Layer 7 of a small transformer language model trained on English Wikipedia (11 layers, counted from 0, width 128).
Take only the direct path to the model's output, skipping the later layers: a vector added to the residual stream pushes a token's score in proportion to its dot product with that token's output vector.

Output vectors of the tokens that the questions are about. A number n stands for n times 0.012.
"mile": 2 12 34 -13 -16 0 -22 7 -7 -22 9 -5 -9 12 13 59 1 76 -1 20 -45 35 31 -24 -21 -14 -11 44 -6 4 -10 -2 47 -6 25 3 -40 13 -12 27 -11 -10 34 -24 -3 45 18 26 46 2 -36 28 53 -15 -34 -7 28 -3 22 29 14 -31 16 8 37 19 -16 -14 8 -3 -73 19 15 0 -76 -32 -32 -53 31 -23 13 24 -7 -69 3 42 13 -31 17 -33 2 -16 12 16 -6 -9 17 22 -22 14 -41 -56 -25 3 3 32 19 -30 -12 -40 28 17 -35 26 9 0 15 -24 15 -2 6 -7 -52 8 -46 38 -68 25
"ue": 8 -20 44 40 -14 -50 2 -41 9 55 -18 14 12 22 -14 56 -7 -28 -25 -11 5 -12 -5 1 5 -50 -40 55 3 6 2 -33 37 35 -41 -1 6 -44 28 23 18 -21 46 34 -68 -12 33 0 -14 -65 12 38 -34 46 0 -32 16 10 9 20 4 15 17 45 19 -16 41 -3 -18 25 -53 6 -8 -19 -29 -29 15 -57 5 -28 11 -15 14 -78 14 4 19 -27 20 30 8 31 35 9 -25 10 2 3 3 14 -20 -11 -7 38 14 -45 -3 12 -13 0 -9 -26 -36 45 12 70 10 -16 7 -50 -9 6 1 -18 -12 -16 -29 39
"dam": -11 -9 57 3 16 -41 22 -26 2 26 4 -15 22 -75 -14 49 11 56 -3 19 -12 5 46 -22 2 -13 38 -39 -3 -1 -15 2 -15 0 8 -24 9 20 31 2 -24 -18 -4 0 -12 -4 21 49 42 -14 3 -37 47 50 5 42 6 44 20 -20 7 -35 -3 18 -9 -5 -12 -8 13 20 -36 16 34 -11 -53 -33 7 -37 -6 3 22 -17 11 -26 -37 -1 54 -2 39 28 -5 -26 -8 -11 1 -8 -10 -44 -12 29 -54 -11 -49 -31 -9 -52 -10 -18 -1 -34 50 20 24 13 11 -35 6 30 -4 -15 16 -3 -18 52 -43 -19 -15 45
"voiced": 42 13 -15 8 31 -25 -16 26 -34 22 54 0 27 -60 -5 8 20 61 -34 -47 -26 9 15 -14 31 10 38 -21 -25 -26 9 6 -18 16 46 5 -39 -37 34 23 -5 -14 35 -4 -28 -6 1 16 5 -63 -35 9 14 -45 -54 -2 22 23 25 -46 5 -48 -13 20 31 -19 82 -11 -48 -33 -44 7 16 1 -20 -10 -46 -49 -20 0 18 -48 -15 -54 11 53 32 2 26 19 -4 0 33 -33 -23 -49 -42 -5 -14 38 4 2 24 4 2 0 -19 -10 22 27 -27 7 11 49 26 48 25 10 1 12 8 -4 -27 59 -11 31 2 24
"witz": -14 -26 27 -2 19 -48 12 -16 -18 -38 42 -28 -3 28 -67 -21 -9 50 -29 -5 -42 9 36 -4 8 3 29 -23 -3 32 10 12 -11 -19 61 -24 -27 -34 9 -4 11 -3 20 38 -38 47 -24 23 46 21 -45 38 34 18 4 20 15 8 14 -5 -42 -10 1 29 53 -44 22 11 -14 -25 -39 43 27 -4 -40 -54 10 -56 18 12 7 15 -4 -65 53 4 83 6 23 13 7 49 -15 -40 -36 -11 -17 -16 -41 -1 25 -7 -11 23 38 -56 -10 -13 48 -2 42 15 -36 37 49 4 -65 -15 -5 -33 10 -45 -14 -1 -68 44 -2 23
"view": -7 -36 49 14 35 -13 60 26 -27 -14 44 -34 20 -12 -6 18 22 -9 -11 -32 -19 -7 -1 -5 -30 -1 20 57 -35 -4 -40 -21 34 -8 48 -48 -53 34 19 -27 -7 -51 45 23 5 -27 7 58 -6 -65 -20 -28 -1 -23 -23 33 -2 49 22 16 -4 -44 16 19 24 -3 57 5 6 7 -28 3 -9 15 -40 -24 16 -45 51 -27 -26 10 -12 -43 29 12 64 -19 51 -12 7 43 -2 7 -40 10 -6 23 -12 -50 -20 -34 -25 28 27 -46 -24 41 -9 7 5 -16 -1 9 34 -11 14 47 -11 20 25 -25 -2 -20 -27 40 0 -61
"aw": 18 13 28 13 22 -31 -35 -29 -21 48 -29 -28 7 19 -39 -10 5 29 -23 -30 -18 3 -7 -3 19 -53 5 28 0 -29 14 40 9 -1 -23 22 14 18 37 38 -30 26 18 9 2 32 -30 0 -12 -46 1 57 19 25 -4 54 11 19 11 0 13 -13 -15 90 -14 -6 -9 3 -20 21 -34 31 -32 -6 -25 -36 18 -51 -19 18 -6 -12 5 -49 12 -6 -4 -19 26 34 -6 -15 -25 -30 4 -21 24 12 3 -15 -4 -27 -24 9 -24 -3 32 0 22 -6 -25 19 -36 40 -11 3 2 -4 74 -31 11 -28 -37 -17 4 44 -21 1
"liga": -1 -1 19 12 -73 -24 42 -2 -23 26 52 9 -32 5 -17 -31 -13 48 -19 -11 -25 13 19 -19 17 -18 -15 0 -10 -6 -2 15 -25 12 9 -96 -6 -47 18 18 -57 -1 43 11 28 -11 27 47 -2 -14 -5 5 42 -8 34 18 23 -24 14 -34 -37 14 -18 -8 31 -6 21 -5 -7 67 -50 28 14 -44 4 -49 21 -61 35 -13 -15 -13 -32 -35 16 22 48 11 28 57 1 -27 15 -72 -25 -17 -84 26 -4 -6 15 -39 -10 -29 32 23 2 3 35 14 9 25 -18 -2 66 0 -34 14 39 -11 -6 17 -36 56 7 27 -28 45
"enburg": 19 -30 -1 27 2 -8 24 -70 -30 -2 22 -32 -9 0 -32 1 -65 -3 -25 -62 -28 42 21 -19 -12 -41 37 -16 -14 1 29 -21 18 26 26 -60 -8 1 -10 48 -40 -37 31 14 -18 62 -21 0 11 -6 25 30 -15 -4 -9 63 -7 58 20 -32 -27 -5 26 24 -6 -63 30 -27 -7 -25 -17 17 42 -25 -30 -48 36 -49 51 -57 -12 32 8 -72 -14 18 4 -21 2 35 3 54 -27 -38 38 2 7 6 5 26 -7 -2 -40 -11 -31 -14 -4 57 30 -25 70 34 -24 31 7 28 36 24 89 39 -5 17 -31 -5 -24 -14 -32 41
"wick": 12 -49 62 -20 -43 7 -22 -30 -41 -20 54 -39 8 -32 -11 -4 -15 21 -20 -20 11 24 41 -10 -43 -11 -16 -8 -16 -12 19 -46 36 -26 44 -7 -63 -16 73 39 -51 -6 19 13 -31 28 -49 25 30 54 15 28 8 22 -71 59 10 23 15 -44 -49 28 -10 48 -9 -13 -15 24 -48 -17 -42 4 -4 -13 -13 -15 21 -63 20 -11 4 46 12 -56 35 9 19 26 25 2 1 25 55 -8 -38 -16 31 7 -11 36 -31 -34 -28 1 57 18 8 -6 20 -17 35 46 -3 10 -26 -10 2 28 32 -11 28 -15 7 23 -22 -2 -46 1
"sław": 68 -1 49 -17 18 -54 39 -29 -46 -22 8 14 -26 -7 -71 -53 26 93 29 -31 -29 35 14 -1 2 -43 28 13 -9 -41 -20 31 -11 21 25 -49 39 -69 12 19 -25 -54 -5 20 -30 82 -45 45 40 10 -26 11 10 -6 -40 74 32 -2 26 -7 -20 -31 60 53 36 -35 1 -78 -53 -15 -25 72 11 -29 -36 -48 -2 -46 -19 -21 14 -6 -42 -75 -12 4 35 -24 23 37 -3 56 45 -34 -20 -30 -76 -15 15 36 -13 -8 24 74 -34 -18 -53 6 34 26 -17 45 -30 33 82 24 -31 -9 43 -23 -36 -47 24 57 -27 43 13 51
"evolution": 29 -64 29 40 18 -42 10 6 0 7 82 -23 28 1 12 44 -20 2 3 -44 -38 28 17 -21 -25 -20 -2 1 -9 -30 12 9 31 44 33 -17 -29 -51 -8 26 13 27 15 23 -45 16 -23 2 -8 -22 21 -26 1 7 -16 18 16 -6 23 -24 -41 -26 -9 3 8 -62 24 -37 -15 40 -59 -10 -34 17 -2 -37 7 -40 24 -18 42 -63 -15 -62 -17 61 72 17 3 66 2 -2 1 -16 12 -45 -3 15 21 14 18 -2 -21 2 -8 -54 -44 7 18 -24 4 7 -10 19 53 16 13 12 -11 -54 22 21 -52 -3 7 40 22 85
"ub": 37 18 10 30 -7 -29 -30 -46 -11 9 17 21 -40 -19 -10 17 -14 -16 12 -20 -23 4 -12 -13 7 -30 3 -5 23 -7 18 23 10 -5 14 24 -1 -52 45 11 70 -5 22 8 13 12 -59 2 18 -2 26 -20 42 12 31 15 11 -8 10 0 -44 -4 20 42 39 -26 44 -22 -7 26 -49 -4 -14 -22 -18 -20 13 -37 -20 -8 -9 16 -28 -13 -6 -12 23 14 44 5 8 10 -28 -7 -9 9 21 -15 5 5 5 -1 -16 -5 -3 -6 -21 -12 41 -12 -17 -39 -12 17 -13 -1 28 12 -11 -41 17 -31 0 -10 22 13 -3 18
"lies": 33 -19 42 34 31 -39 -19 -34 0 12 23 -23 -22 -7 15 -23 31 -3 10 -9 -7 27 0 -1 -71 -28 34 -7 -13 8 42 -41 -46 9 13 -53 3 -16 -6 -3 -20 65 -23 5 -42 -14 -43 -4 23 -74 4 20 65 -34 -54 8 12 3 24 15 18 -29 24 -9 -55 -50 33 7 -2 65 -56 36 26 -38 -74 -22 -21 -49 39 11 22 -11 -27 -19 8 34 -25 -42 21 -18 6 -16 3 33 -2 14 15 9 -32 7 -11 -44 -14 39 32 -13 -9 1 -9 61 -22 52 -13 24 91 -22 28 -30 43 72 6 31 -2 61 13 9 -16 -7
" by": 24 19 -13 6 -5 7 17 -24 -5 -18 1 4 54 -18 -11 -10 15 13 -1 -16 12 -28 -1 4 3 -14 1 -20 -3 -12 -8 15 16 -7 -14 -5 33 24 15 -1 -1 13 -3 40 -30 14 35 26 4 -13 15 29 6 -12 29 -3 -9 -1 -13 -31 32 -1 7 10 -22 2 -35 1 20 -44 -33 -36 -30 34 -17 17 -9 10 11 27 -17 2 -13 33 10 18 -41 42 -8 4 4 -21 0 -1 0 9 -28 -36 -8 19 -4 13 27 -6 -9 -21 19 -16 -12 -26 17 -9 -34 -24 8 -3 10 6 -20 -5 14 2 24 12 -19 -1 13 -11
"GA": -1 -2 6 1 -18 1 -11 -18 -26 -10 54 25 12 -14 11 -18 0 14 9 -14 -26 19 -11 -24 -46 -31 1 50 0 -3 -4 -16 -16 9 6 -5 -2 15 45 -1 -1 5 27 44 8 31 -49 -7 -21 -27 -24 -7 -16 -20 -13 4 35 -19 17 21 -16 -2 50 -12 -17 -26 25 -6 -10 7 -41 26 -2 22 30 -9 -32 -39 22 -34 3 15 -12 -35 1 64 44 -6 69 41 6 15 -24 -20 25 -12 -42 0 -14 10 -40 22 -23 -7 21 -1 -19 17 29 -21 31 13 -12 27 4 17 -25 4 33 11 -54 -6 -12 -1 -19 55 -6 -48
"rthropoda": 41 9 50 23 44 -1 -28 -26 -1 -14 17 -10 -1 -66 -5 -12 -68 49 30 27 7 28 -8 -24 -40 -37 44 15 -52 15 7 -5 -43 33 85 25 -49 -60 1 39 13 -60 -9 72 -25 79 36 26 47 -20 16 -19 16 17 -14 39 36 36 42 -59 12 -7 51 28 46 -12 70 13 -21 -3 -73 -8 -65 48 -33 -61 -48 -55 -16 -57 -16 -9 -70 -49 -38 94 75 -30 7 -3 11 18 31 -37 -73 -25 -38 24 47 31 -66 -14 -19 6 -36 -46 -18 -8 64 5 -5 3 -20 7 81 5 -5 32 20 -51 -74 -62 -38 66 42 38 -27 56
" Length": -11 0 42 11 -11 6 9 -27 -20 52 24 6 39 -69 -35 44 -33 -13 34 14 2 -15 55 -24 4 8 -8 5 -69 -42 31 11 -28 17 46 5 -20 -30 -19 54 -4 -42 -9 12 0 -5 -12 22 32 -57 -1 74 60 -1 -8 10 31 53 29 -45 4 -31 44 -12 4 -29 35 -14 5 -3 -71 -45 19 -7 -52 -36 2 -24 -15 -15 56 -4 22 -25 2 8 40 -1 5 -9 7 8 42 -14 -26 -13 12 34 -34 8 -6 -53 14 -3 -13 -60 4 12 -5 14 -28 -5 -18 12 7 9 13 -7 29 24 -18 -19 -9 25 2 29 -12 -1
"rivalry": -10 14 7 -15 8 -57 -36 -39 4 11 33 -45 -6 9 12 -21 27 68 9 -39 0 -2 24 1 -45 -20 9 38 -25 -1 -28 11 5 34 -23 -48 -32 -32 64 13 2 1 29 11 -13 41 -33 44 46 -4 -74 -16 -2 39 -36 60 24 28 40 -30 -16 16 -12 33 5 -34 -5 -17 -18 25 -67 -24 -20 -35 -35 3 3 -34 0 -7 37 18 -2 -61 -1 44 7 18 20 62 -2 14 0 -45 24 -48 -42 6 -31 13 -10 -16 5 22 44 -16 -26 -1 -39 -24 11 65 -6 49 -3 32 -27 31 16 8 -8 9 -53 75 34 30 -20 -2

Each question shows what one neuron of this layer's MLP adds at an activation of 1. A number n stands for n times 0.023.

n173: 13 -5 7 -13 -14 1 10 -4 -9 -9 24 15 -19 2 23 -4 2 -33 5 -5 -13 4 2 -25 -13 11 -19 13 -18 11 -11 -18 -18 6 8 9 -10 -1 17 7 12 19 -5 0 -11 -3 -1 -2 1 -6 -16 4 24 1 25 -14 11 2 13 8 -7 5 9 2 11 6 -6 12 15 7 8 -14 2 3 -11 -6 2 -21 -2 9 8 -10 20 6 10 0 7 20 -6 -4 -14 -10 -11 27 -13 6 13 -4 -6 -19 -11 -7 -2 -24 14 4 -8 28 14 1 -22 -12 18 13 -8 14 4 1 6 -14 -14 -10 -2 3 -18 -14 3 -6
Which of these tokens does it push down most? "sław"

n185: -23 20 19 16 13 -7 -19 -19 -6 -5 -15 -10 -16 -25 10 -5 -9 -2 -1 15 4 0 -22 18 4 -3 14 -2 -3 -12 2 10 29 2 0 -21 -13 7 15 -3 18 15 -12 12 -9 -2 -19 -10 16 -2 6 8 -2 -4 -4 -11 6 11 -2 36 28 -20 -9 -8 28 -23 -7 1 -20 -8 -6 2 7 10 21 3 -5 11 14 -9 12 -12 1 5 15 -22 21 1 16 16 1 18 17 8 9 -21 0 -5 -5 -2 -42 -13 25 0 9 -14 2 -10 8 5 25 2 -19 -5 -1 3 -17 -14 -24 -6 6 -12 14 22 -23 -8 12 -4
Which of these tokens does it push down most? "liga"

n153: -13 -13 -13 0 -4 11 9 -2 5 15 9 9 17 -6 17 -3 17 -7 -22 21 -11 5 2 36 -12 36 10 -18 -1 3 6 -5 -1 19 7 -10 19 5 -8 7 4 -5 -14 10 -20 -9 -11 -5 -4 -16 -9 2 11 7 9 -4 11 6 9 -4 -3 7 -12 -5 -6 17 -17 -9 -16 5 -6 -16 21 25 -7 -10 -7 15 9 -2 -8 -34 -8 -1 -11 11 8 -4 19 11 -17 11 9 12 -7 -13 -6 8 5 -3 -24 -5 -15 -8 -18 0 0 -13 3 7 7 -14 17 -11 -15 3 3 33 -7 12 -5 6 0 0 -19 8 -5 -1
Which of these tokens does it push up most? "dam"

n9: -3 -8 17 11 -13 -32 -8 -6 18 -4 20 14 -7 -1 8 -8 2 -12 16 9 -17 -15 5 -23 12 23 2 -7 -17 -10 3 -14 16 -11 -20 13 -9 5 11 0 -18 5 -4 16 -28 -8 -24 8 14 -6 -15 14 4 13 -6 19 13 4 -43 14 5 -9 -16 15 14 11 1 8 -25 3 -11 10 9 2 15 -21 4 -8 0 15 -9 8 -6 14 6 -5 17 18 -6 0 26 10 12 -24 -29 13 -1 -20 0 -7 -7 27 -6 32 -12 -13 -5 -20 19 -6 -11 3 23 -27 3 4 0 7 0 12 9 7 -9 -10 -4 16 9 -15
Which of these tokens does it push up most? "witz"

n220: -12 -8 27 3 -13 15 -10 19 5 -13 -5 -11 0 -22 -6 13 -16 -9 10 27 -2 -13 2 6 -18 23 -14 11 0 16 -3 -3 0 -15 9 4 3 -5 30 -2 -7 -13 18 -17 2 1 11 10 -1 -2 1 -6 3 -7 -1 6 -3 7 -7 -18 -20 -5 12 -8 10 -4 14 -12 -2 3 23 -13 -20 -2 2 -3 6 36 -4 14 -5 -22 -6 -11 9 3 -9 -4 6 2 -12 2 11 -6 -3 -10 -8 16 15 26 1 1 -3 -4 8 -9 0 -6 3 -5 5 3 -26 18 -14 14 3 -3 27 -10 15 -11 1 -4 0 9 0 -38
Which of these tokens does it push up most? "wick"

n28: -29 3 -1 0 -9 10 10 0 11 -11 21 8 18 5 23 -32 -23 -9 6 9 -7 -3 0 17 -6 -3 3 9 -9 -2 -16 5 6 -4 -12 4 -4 -2 -7 -7 -8 5 -20 15 13 10 2 -10 -3 -28 -8 16 -14 -2 -10 11 33 -7 0 1 -21 1 -9 31 -7 10 -6 -15 12 11 -14 -16 -3 -10 2 10 -8 -31 0 6 13 5 -2 -6 2 -18 -1 12 14 3 -22 -4 -10 9 33 2 8 -12 2 17 8 -13 4 20 -3 -10 8 -6 4 -9 4 9 9 3 9 -10 -11 17 4 10 8 6 13 -16 16 -18 -4 -11
Which of these tokens does it push up most? "rivalry"

n308: 17 -19 -11 5 -14 -1 -4 -6 -1 -7 -10 -2 -18 4 0 9 -15 -5 9 -4 20 -11 -6 7 4 -2 4 17 -17 0 12 -7 1 8 21 14 -11 12 19 -4 -9 -29 11 -22 -14 -6 -4 -12 -14 -6 4 7 -12 -5 16 13 18 15 48 -12 -10 -2 1 23 11 14 -5 6 -1 10 -4 -2 -16 11 0 15 -3 -11 -6 19 -9 10 11 -12 -2 4 -13 17 -1 -14 14 -4 -2 -5 -10 -13 -5 -8 2 0 -8 6 5 -14 -8 17 11 7 -12 -7 15 -2 4 12 -32 -8 -17 15 3 4 16 14 -9 1 0 10 -28 -3
Which of these tokens does it push up most? "wick"

n96: -17 -10 -4 6 0 3 -19 20 9 -6 9 -3 22 -27 -30 -25 -3 5 18 -8 -15 -22 17 13 -13 -35 -5 -7 -1 24 -6 32 17 -25 1 5 11 -6 4 -15 7 22 21 13 -1 -14 -14 -13 5 30 16 3 7 5 6 6 -11 -22 5 -8 8 -3 3 27 -27 9 -12 -12 -14 5 22 5 -3 -37 15 -20 2 2 -16 5 -18 -13 16 34 -4 0 -5 -12 8 12 2 -14 13 9 -2 10 -5 -7 6 -10 -9 -10 -2 45 12 5 1 -17 -12 13 6 -6 -7 21 -6 1 19 8 7 -11 0 -5 -8 7 -14 4 5 -9
Which of these tokens does it push up most? "aw"

n279: -9 20 2 -2 9 -13 11 15 23 -5 -7 -3 6 -14 -12 17 -24 -2 10 16 -22 1 13 10 -7 -16 -10 -4 13 -8 -20 2 1 -6 2 2 6 -12 22 5 12 -3 6 -12 0 -13 22 12 -6 -15 18 15 -4 -2 11 -15 -12 -5 10 0 13 11 5 1 7 18 -1 -17 -22 -5 2 -14 2 -15 -8 7 6 -44 12 -17 10 21 0 9 16 14 -7 -11 -3 4 28 -6 15 -11 8 -10 -12 -3 -1 -14 2 -20 9 19 -6 7 5 8 -17 -3 -17 -22 -3 12 -11 12 19 0 -11 0 -8 12 -10 -20 0 6 15 3
Which of these tokens does it push up most? "ue"

n24: 10 -16 2 7 5 -2 -11 -29 4 -9 -25 -17 -5 10 4 10 19 5 18 6 16 0 -5 11 19 6 7 13 14 0 2 -6 12 4 -14 -33 0 -2 2 -3 19 14 -8 2 -6 -8 8 7 -5 4 -22 -9 2 17 8 26 -9 16 34 -11 9 0 -3 9 -14 -11 3 6 5 4 -6 -14 3 -6 -6 -20 -21 -15 -21 -2 11 -24 -1 -10 1 22 -12 2 -15 -7 -35 3 7 16 4 15 10 -9 8 5 1 14 22 12 -13 1 -21 -2 -19 1 1 -16 -11 -9 2 -3 -3 22 -6 22 7 11 -16 10 -5 -4 3 -4
Which of these tokens does it push up most? "rivalry"

n132: 8 19 4 -2 -7 -24 -4 4 19 -17 6 -20 23 14 -10 6 0 8 22 -12 -4 -5 -2 2 31 -10 -9 -1 18 -2 2 -7 21 -4 8 0 2 1 0 1 5 -4 -16 -7 11 1 -13 9 -2 -31 -2 6 7 -9 0 8 -8 9 39 -5 14 2 14 4 1 -4 -22 13 20 -2 -14 -12 -1 2 -13 12 14 -25 -10 22 -14 5 -10 -26 -7 -20 0 6 -2 -15 -21 -13 -1 12 -1 -32 -5 -14 -2 -24 7 12 14 -26 -9 -12 -1 3 15 6 4 0 12 7 15 8 9 -11 -8 -2 12 14 -16 -9 10 28 -19 8
Which of these tokens does it push up most? "aw"

n102: -20 -10 13 -13 -2 11 -6 -13 -6 9 6 -2 12 0 5 8 -13 -25 7 7 -12 9 14 -20 8 4 2 -1 -9 -5 -3 -6 7 1 3 11 -27 -7 -5 -11 3 2 2 6 -8 24 -1 -3 2 -35 1 13 31 5 5 -17 13 11 -9 -10 7 -12 11 -4 15 20 -36 2 44 -6 -19 -3 2 -15 -2 25 -10 22 9 -9 16 -6 -12 9 2 -21 10 9 3 10 -7 -3 0 -12 21 -4 14 3 -24 -1 -6 -30 23 8 4 22 1 9 3 2 -3 -13 -11 3 -10 -22 -6 2 12 0 -4 10 -8 -8 1 6 -9 11
Which of these tokens does it push up most? " Length"

n181: -10 15 -5 -20 -3 -16 -4 -15 0 -3 6 -20 2 -3 3 -5 -6 -27 -2 1 32 -4 23 -16 15 14 4 5 -10 -12 -19 -4 0 15 -6 -14 -12 -18 6 18 9 -11 3 -9 19 12 0 -16 11 -10 -9 15 20 10 -1 -1 14 8 -35 -4 -8 16 10 -6 0 -1 -33 13 19 1 6 5 7 6 6 -9 -4 -12 20 -4 3 -1 -3 -2 -7 -34 19 3 -15 -21 44 -7 20 -24 12 9 7 10 4 5 -7 -6 3 -7 28 -16 7 11 11 26 5 -6 -6 -9 -10 7 7 -7 -19 3 16 5 4 -14 -9 -3 8 -8
Which of these tokens does it push up most? " Length"

n295: 3 -8 -6 15 -6 11 -9 11 0 -19 -7 14 10 6 -9 20 -1 30 -10 -6 -17 4 -8 -38 -5 -18 -21 -13 -18 0 -2 -12 3 13 -26 -3 -15 6 0 -23 -8 25 0 17 28 20 0 11 0 -20 6 -8 -4 -19 -5 15 31 -11 -16 -5 12 3 7 3 30 7 10 -12 2 -12 31 -5 -4 -3 19 8 -3 16 8 2 6 -1 -18 14 -7 18 13 -6 5 -3 13 1 -1 -4 20 0 -20 6 -11 0 11 -3 -11 -3 -14 11 4 -18 -19 0 -3 28 -18 9 -3 -6 1 12 18 10 -4 -10 3 -23 -1 1 -4 -8
Which two tokens does it push up most, strongest first? "GA", "mile"

n191: 23 -17 16 -5 10 8 -22 8 -7 -3 -2 33 -1 -3 9 -2 -4 -8 16 8 -18 -7 -11 -4 -8 19 -6 26 -10 -4 7 -19 0 -12 -10 -13 14 -4 15 3 -2 -34 -24 1 7 -2 0 3 8 -23 16 -7 0 -25 -4 3 7 -9 15 -8 22 -8 15 8 -4 9 -3 5 -18 3 8 -1 -15 11 -11 9 -6 -5 -9 -3 3 17 -8 11 6 -18 3 2 -19 23 -11 5 6 14 12 21 10 6 -6 -6 10 -10 29 16 -28 -41 24 -9 -16 25 -15 19 -1 -4 -6 15 2 8 3 -2 1 -1 4 3 -1 -22 -6 -6
Which of these tokens does it push up most? " Length"

n282: -4 9 -9 22 -13 3 0 1 -4 -6 -7 -23 21 12 17 -7 2 3 6 -12 7 10 9 -15 12 1 6 -26 -2 -8 -21 6 -29 31 11 6 6 -4 -3 -6 4 6 39 2 -25 -21 -3 -9 -13 1 -3 -8 -8 17 5 -21 2 17 -4 -8 -10 -6 -9 18 16 -13 0 -3 16 7 8 22 11 1 -9 28 -9 13 -3 8 5 -20 12 -11 9 49 0 -11 9 -11 42 -12 5 -6 0 -20 -5 2 5 -10 0 7 -12 -5 -15 0 -2 -3 0 -12 23 -17 -3 14 -18 -15 10 -23 -2 7 15 -9 -8 11 3 -12 -12 -10
Which three tokens does it push up most, strongest first? "voiced", "evolution", "dam"

n139: 0 15 17 -10 5 -5 -22 7 -2 7 4 -14 -25 -18 18 20 23 -3 -2 5 -17 3 7 11 -9 -6 8 14 29 -1 -13 4 -4 1 13 -14 38 -23 11 16 -15 -3 8 7 -22 7 9 -10 -2 -3 -7 -15 -18 14 -4 6 20 18 -1 -2 15 -7 -20 5 -9 1 -4 -11 -5 -9 -17 10 7 -3 -12 -8 17 -7 -1 5 0 26 13 25 16 -9 -18 12 24 -22 24 -4 -1 -16 1 -17 0 16 -6 -6 8 -1 8 33 -16 -4 -24 0 -1 -9 -27 -12 -1 5 17 -6 -11 10 -24 9 7 -9 -25 4 14 -21 4 -11
Which two tokens does it push up most, strongest first? "rivalry", "sław"

n232: -24 9 2 2 -2 3 -22 10 -8 -1 41 -7 15 -17 -7 -10 -16 4 6 0 -6 2 29 9 -13 -24 0 43 -2 18 -8 4 2 13 -10 16 -8 11 -28 -7 -10 -6 -3 25 7 10 4 16 24 37 24 9 0 -4 8 10 -15 1 5 1 -4 3 -3 9 -46 -12 -18 -4 2 -7 10 0 -3 -1 -5 1 -1 -18 -16 21 -1 1 8 -4 -5 -16 0 -15 -17 -24 -8 -7 4 20 1 -17 18 8 -21 -23 -11 -1 -3 21 -27 -7 0 12 4 9 37 27 8 -4 -8 6 -4 -17 -10 -18 2 -2 2 -9 4 20 -3 -7
Which two tokens does it push up most, strongest first? "wick", "mile"

n33: 14 -6 -9 -2 21 -2 2 -19 -5 -1 27 -5 -2 24 4 15 -25 -27 8 6 14 -7 -3 -17 10 -29 -6 -10 16 11 19 -4 -10 1 12 -8 4 -16 -19 13 -1 -29 5 5 -11 15 8 -23 -6 -12 9 -3 -5 -11 0 0 -12 -6 -14 11 -24 4 13 0 -11 12 25 4 4 0 -9 0 2 -17 0 3 9 14 12 -2 14 26 6 -3 6 -16 -9 -8 -1 -1 -2 13 -6 7 -4 -7 2 -4 -13 2 10 3 12 -2 -16 4 8 1 9 -33 14 26 -5 -7 -13 20 -3 -7 -11 9 2 0 11 22 -21 11 0 -7
Which of these tokens does it push up most? "enburg"

n192: -7 9 21 -7 11 -2 -13 -6 -4 -10 -3 -24 16 16 -21 -3 2 0 -11 3 -37 17 -5 4 -12 12 -19 0 -27 -4 10 6 -12 -15 -18 -2 -12 -10 -1 0 12 14 17 26 -21 20 -6 -5 16 27 15 -19 -3 -24 8 -24 -10 -5 10 23 15 8 -43 -10 11 28 9 4 -1 7 -1 -11 17 -6 17 6 -13 27 29 -12 14 -1 -2 -20 6 -1 -5 -21 -3 0 28 -17 29 12 -11 8 12 15 23 -8 -4 7 -7 0 -14 9 5 -2 -12 -17 5 -29 6 -5 -1 5 24 -11 31 -6 -7 5 10 -9 -16 -10 -5 5
Which of these tokens does it push up most? "mile"

n56: -4 18 -19 4 7 5 -7 0 15 3 32 -14 -23 4 14 18 7 3 0 0 -12 0 9 -11 -13 0 -14 16 -10 -20 3 7 -1 -2 1 9 -24 5 -1 22 -4 2 10 4 2 14 1 1 11 13 3 -16 10 -8 10 7 22 4 -4 1 -20 8 7 0 4 -9 -36 -17 5 1 -17 -3 -8 13 -8 -14 1 3 4 6 14 2 1 -4 2 2 -14 -16 -7 -19 15 -8 -9 -16 -8 11 11 15 -14 9 -2 -4 12 -26 -3 -11 7 -5 4 -15 5 14 -20 1 -1 7 18 -4 4 0 23 -18 5 20 -4 3 13 -9
Which of these tokens does it push up most? "mile"

n286: -9 7 9 15 -9 -15 -31 -16 -7 5 -19 4 -11 -1 1 1 -7 15 -6 -3 1 -19 -5 -2 -14 11 17 -16 -4 12 -7 3 -13 -2 12 24 9 -5 -3 -10 6 30 -9 4 -6 18 11 -11 0 5 -22 -15 13 7 -9 -14 -2 6 -8 11 -3 28 13 -20 13 8 13 1 0 -24 1 6 -6 12 13 11 17 26 26 -12 24 5 -14 -14 -7 -13 2 -7 -23 0 6 -1 24 2 8 7 -24 13 10 -15 -23 -10 13 -19 3 10 3 -6 1 -3 32 0 -32 -28 -20 20 -8 -9 2 11 6 -19 3 17 16 2 2 2
Which of these tokens does it push down most? "view"

n214: 5 16 12 -3 2 -17 17 1 -4 15 -12 0 7 20 -7 -2 -8 -50 -5 -16 -4 2 -15 -29 30 -21 -6 -7 1 11 11 12 -16 24 -19 -9 3 -13 7 7 5 2 15 0 5 -17 -9 -8 -2 -3 16 14 -10 11 -2 -2 -1 -12 34 -16 9 1 -3 10 -5 0 24 -3 -7 10 4 11 12 -26 1 -6 8 -7 -5 3 12 -17 5 -8 -4 -22 12 14 -10 3 60 2 0 -14 10 12 -6 -15 -14 -10 5 12 -3 2 -6 0 33 -4 7 11 6 -13 -23 -4 -9 -12 7 4 2 -2 0 -1 -11 0 2 11 -11 -2
Which of these tokens does it push down most? "mile"

n60: -12 0 -4 -14 -1 -7 -31 -17 -7 25 -6 -23 0 -7 -21 12 4 -13 -11 1 -2 -18 -19 12 13 8 13 -11 -25 -6 7 -3 9 -5 4 -10 22 19 -3 2 -16 -4 0 6 21 9 9 9 11 -12 1 15 -1 12 -7 18 -2 17 -13 -1 -2 -3 -21 18 -3 15 20 18 -9 8 -5 -2 -10 -13 -13 -14 4 8 -1 16 0 2 4 7 1 -3 11 13 12 -2 -4 -18 -3 -11 7 -7 23 7 -3 -15 12 7 -10 21 0 -8 -12 24 -14 -12 -2 0 -15 -1 15 -22 1 -6 40 -21 -11 4 -9 4 11 18 0 10
Which of these tokens does it push up most? "aw"

n112: 12 -23 -10 -24 -4 -9 3 -3 11 -7 -27 -3 -14 0 0 9 -10 -8 4 0 21 6 -7 -28 -17 -5 -19 9 -11 21 13 -5 12 4 -5 5 6 13 18 -13 7 8 13 -14 13 -5 -20 14 -21 -28 1 -4 2 -16 -6 9 -11 -16 3 -6 -6 2 33 7 -7 2 -6 -5 -9 15 9 3 5 17 23 9 0 -4 -10 -1 -9 2 8 15 1 3 -20 -3 -10 13 2 14 5 10 18 -23 -1 0 10 30 28 1 7 -13 -11 -2 16 -4 30 -10 -20 5 -13 -33 2 18 -12 -1 25 22 19 -1 -4 14 -12 -25 5 -18
Which of these tokens does it push up most? "GA"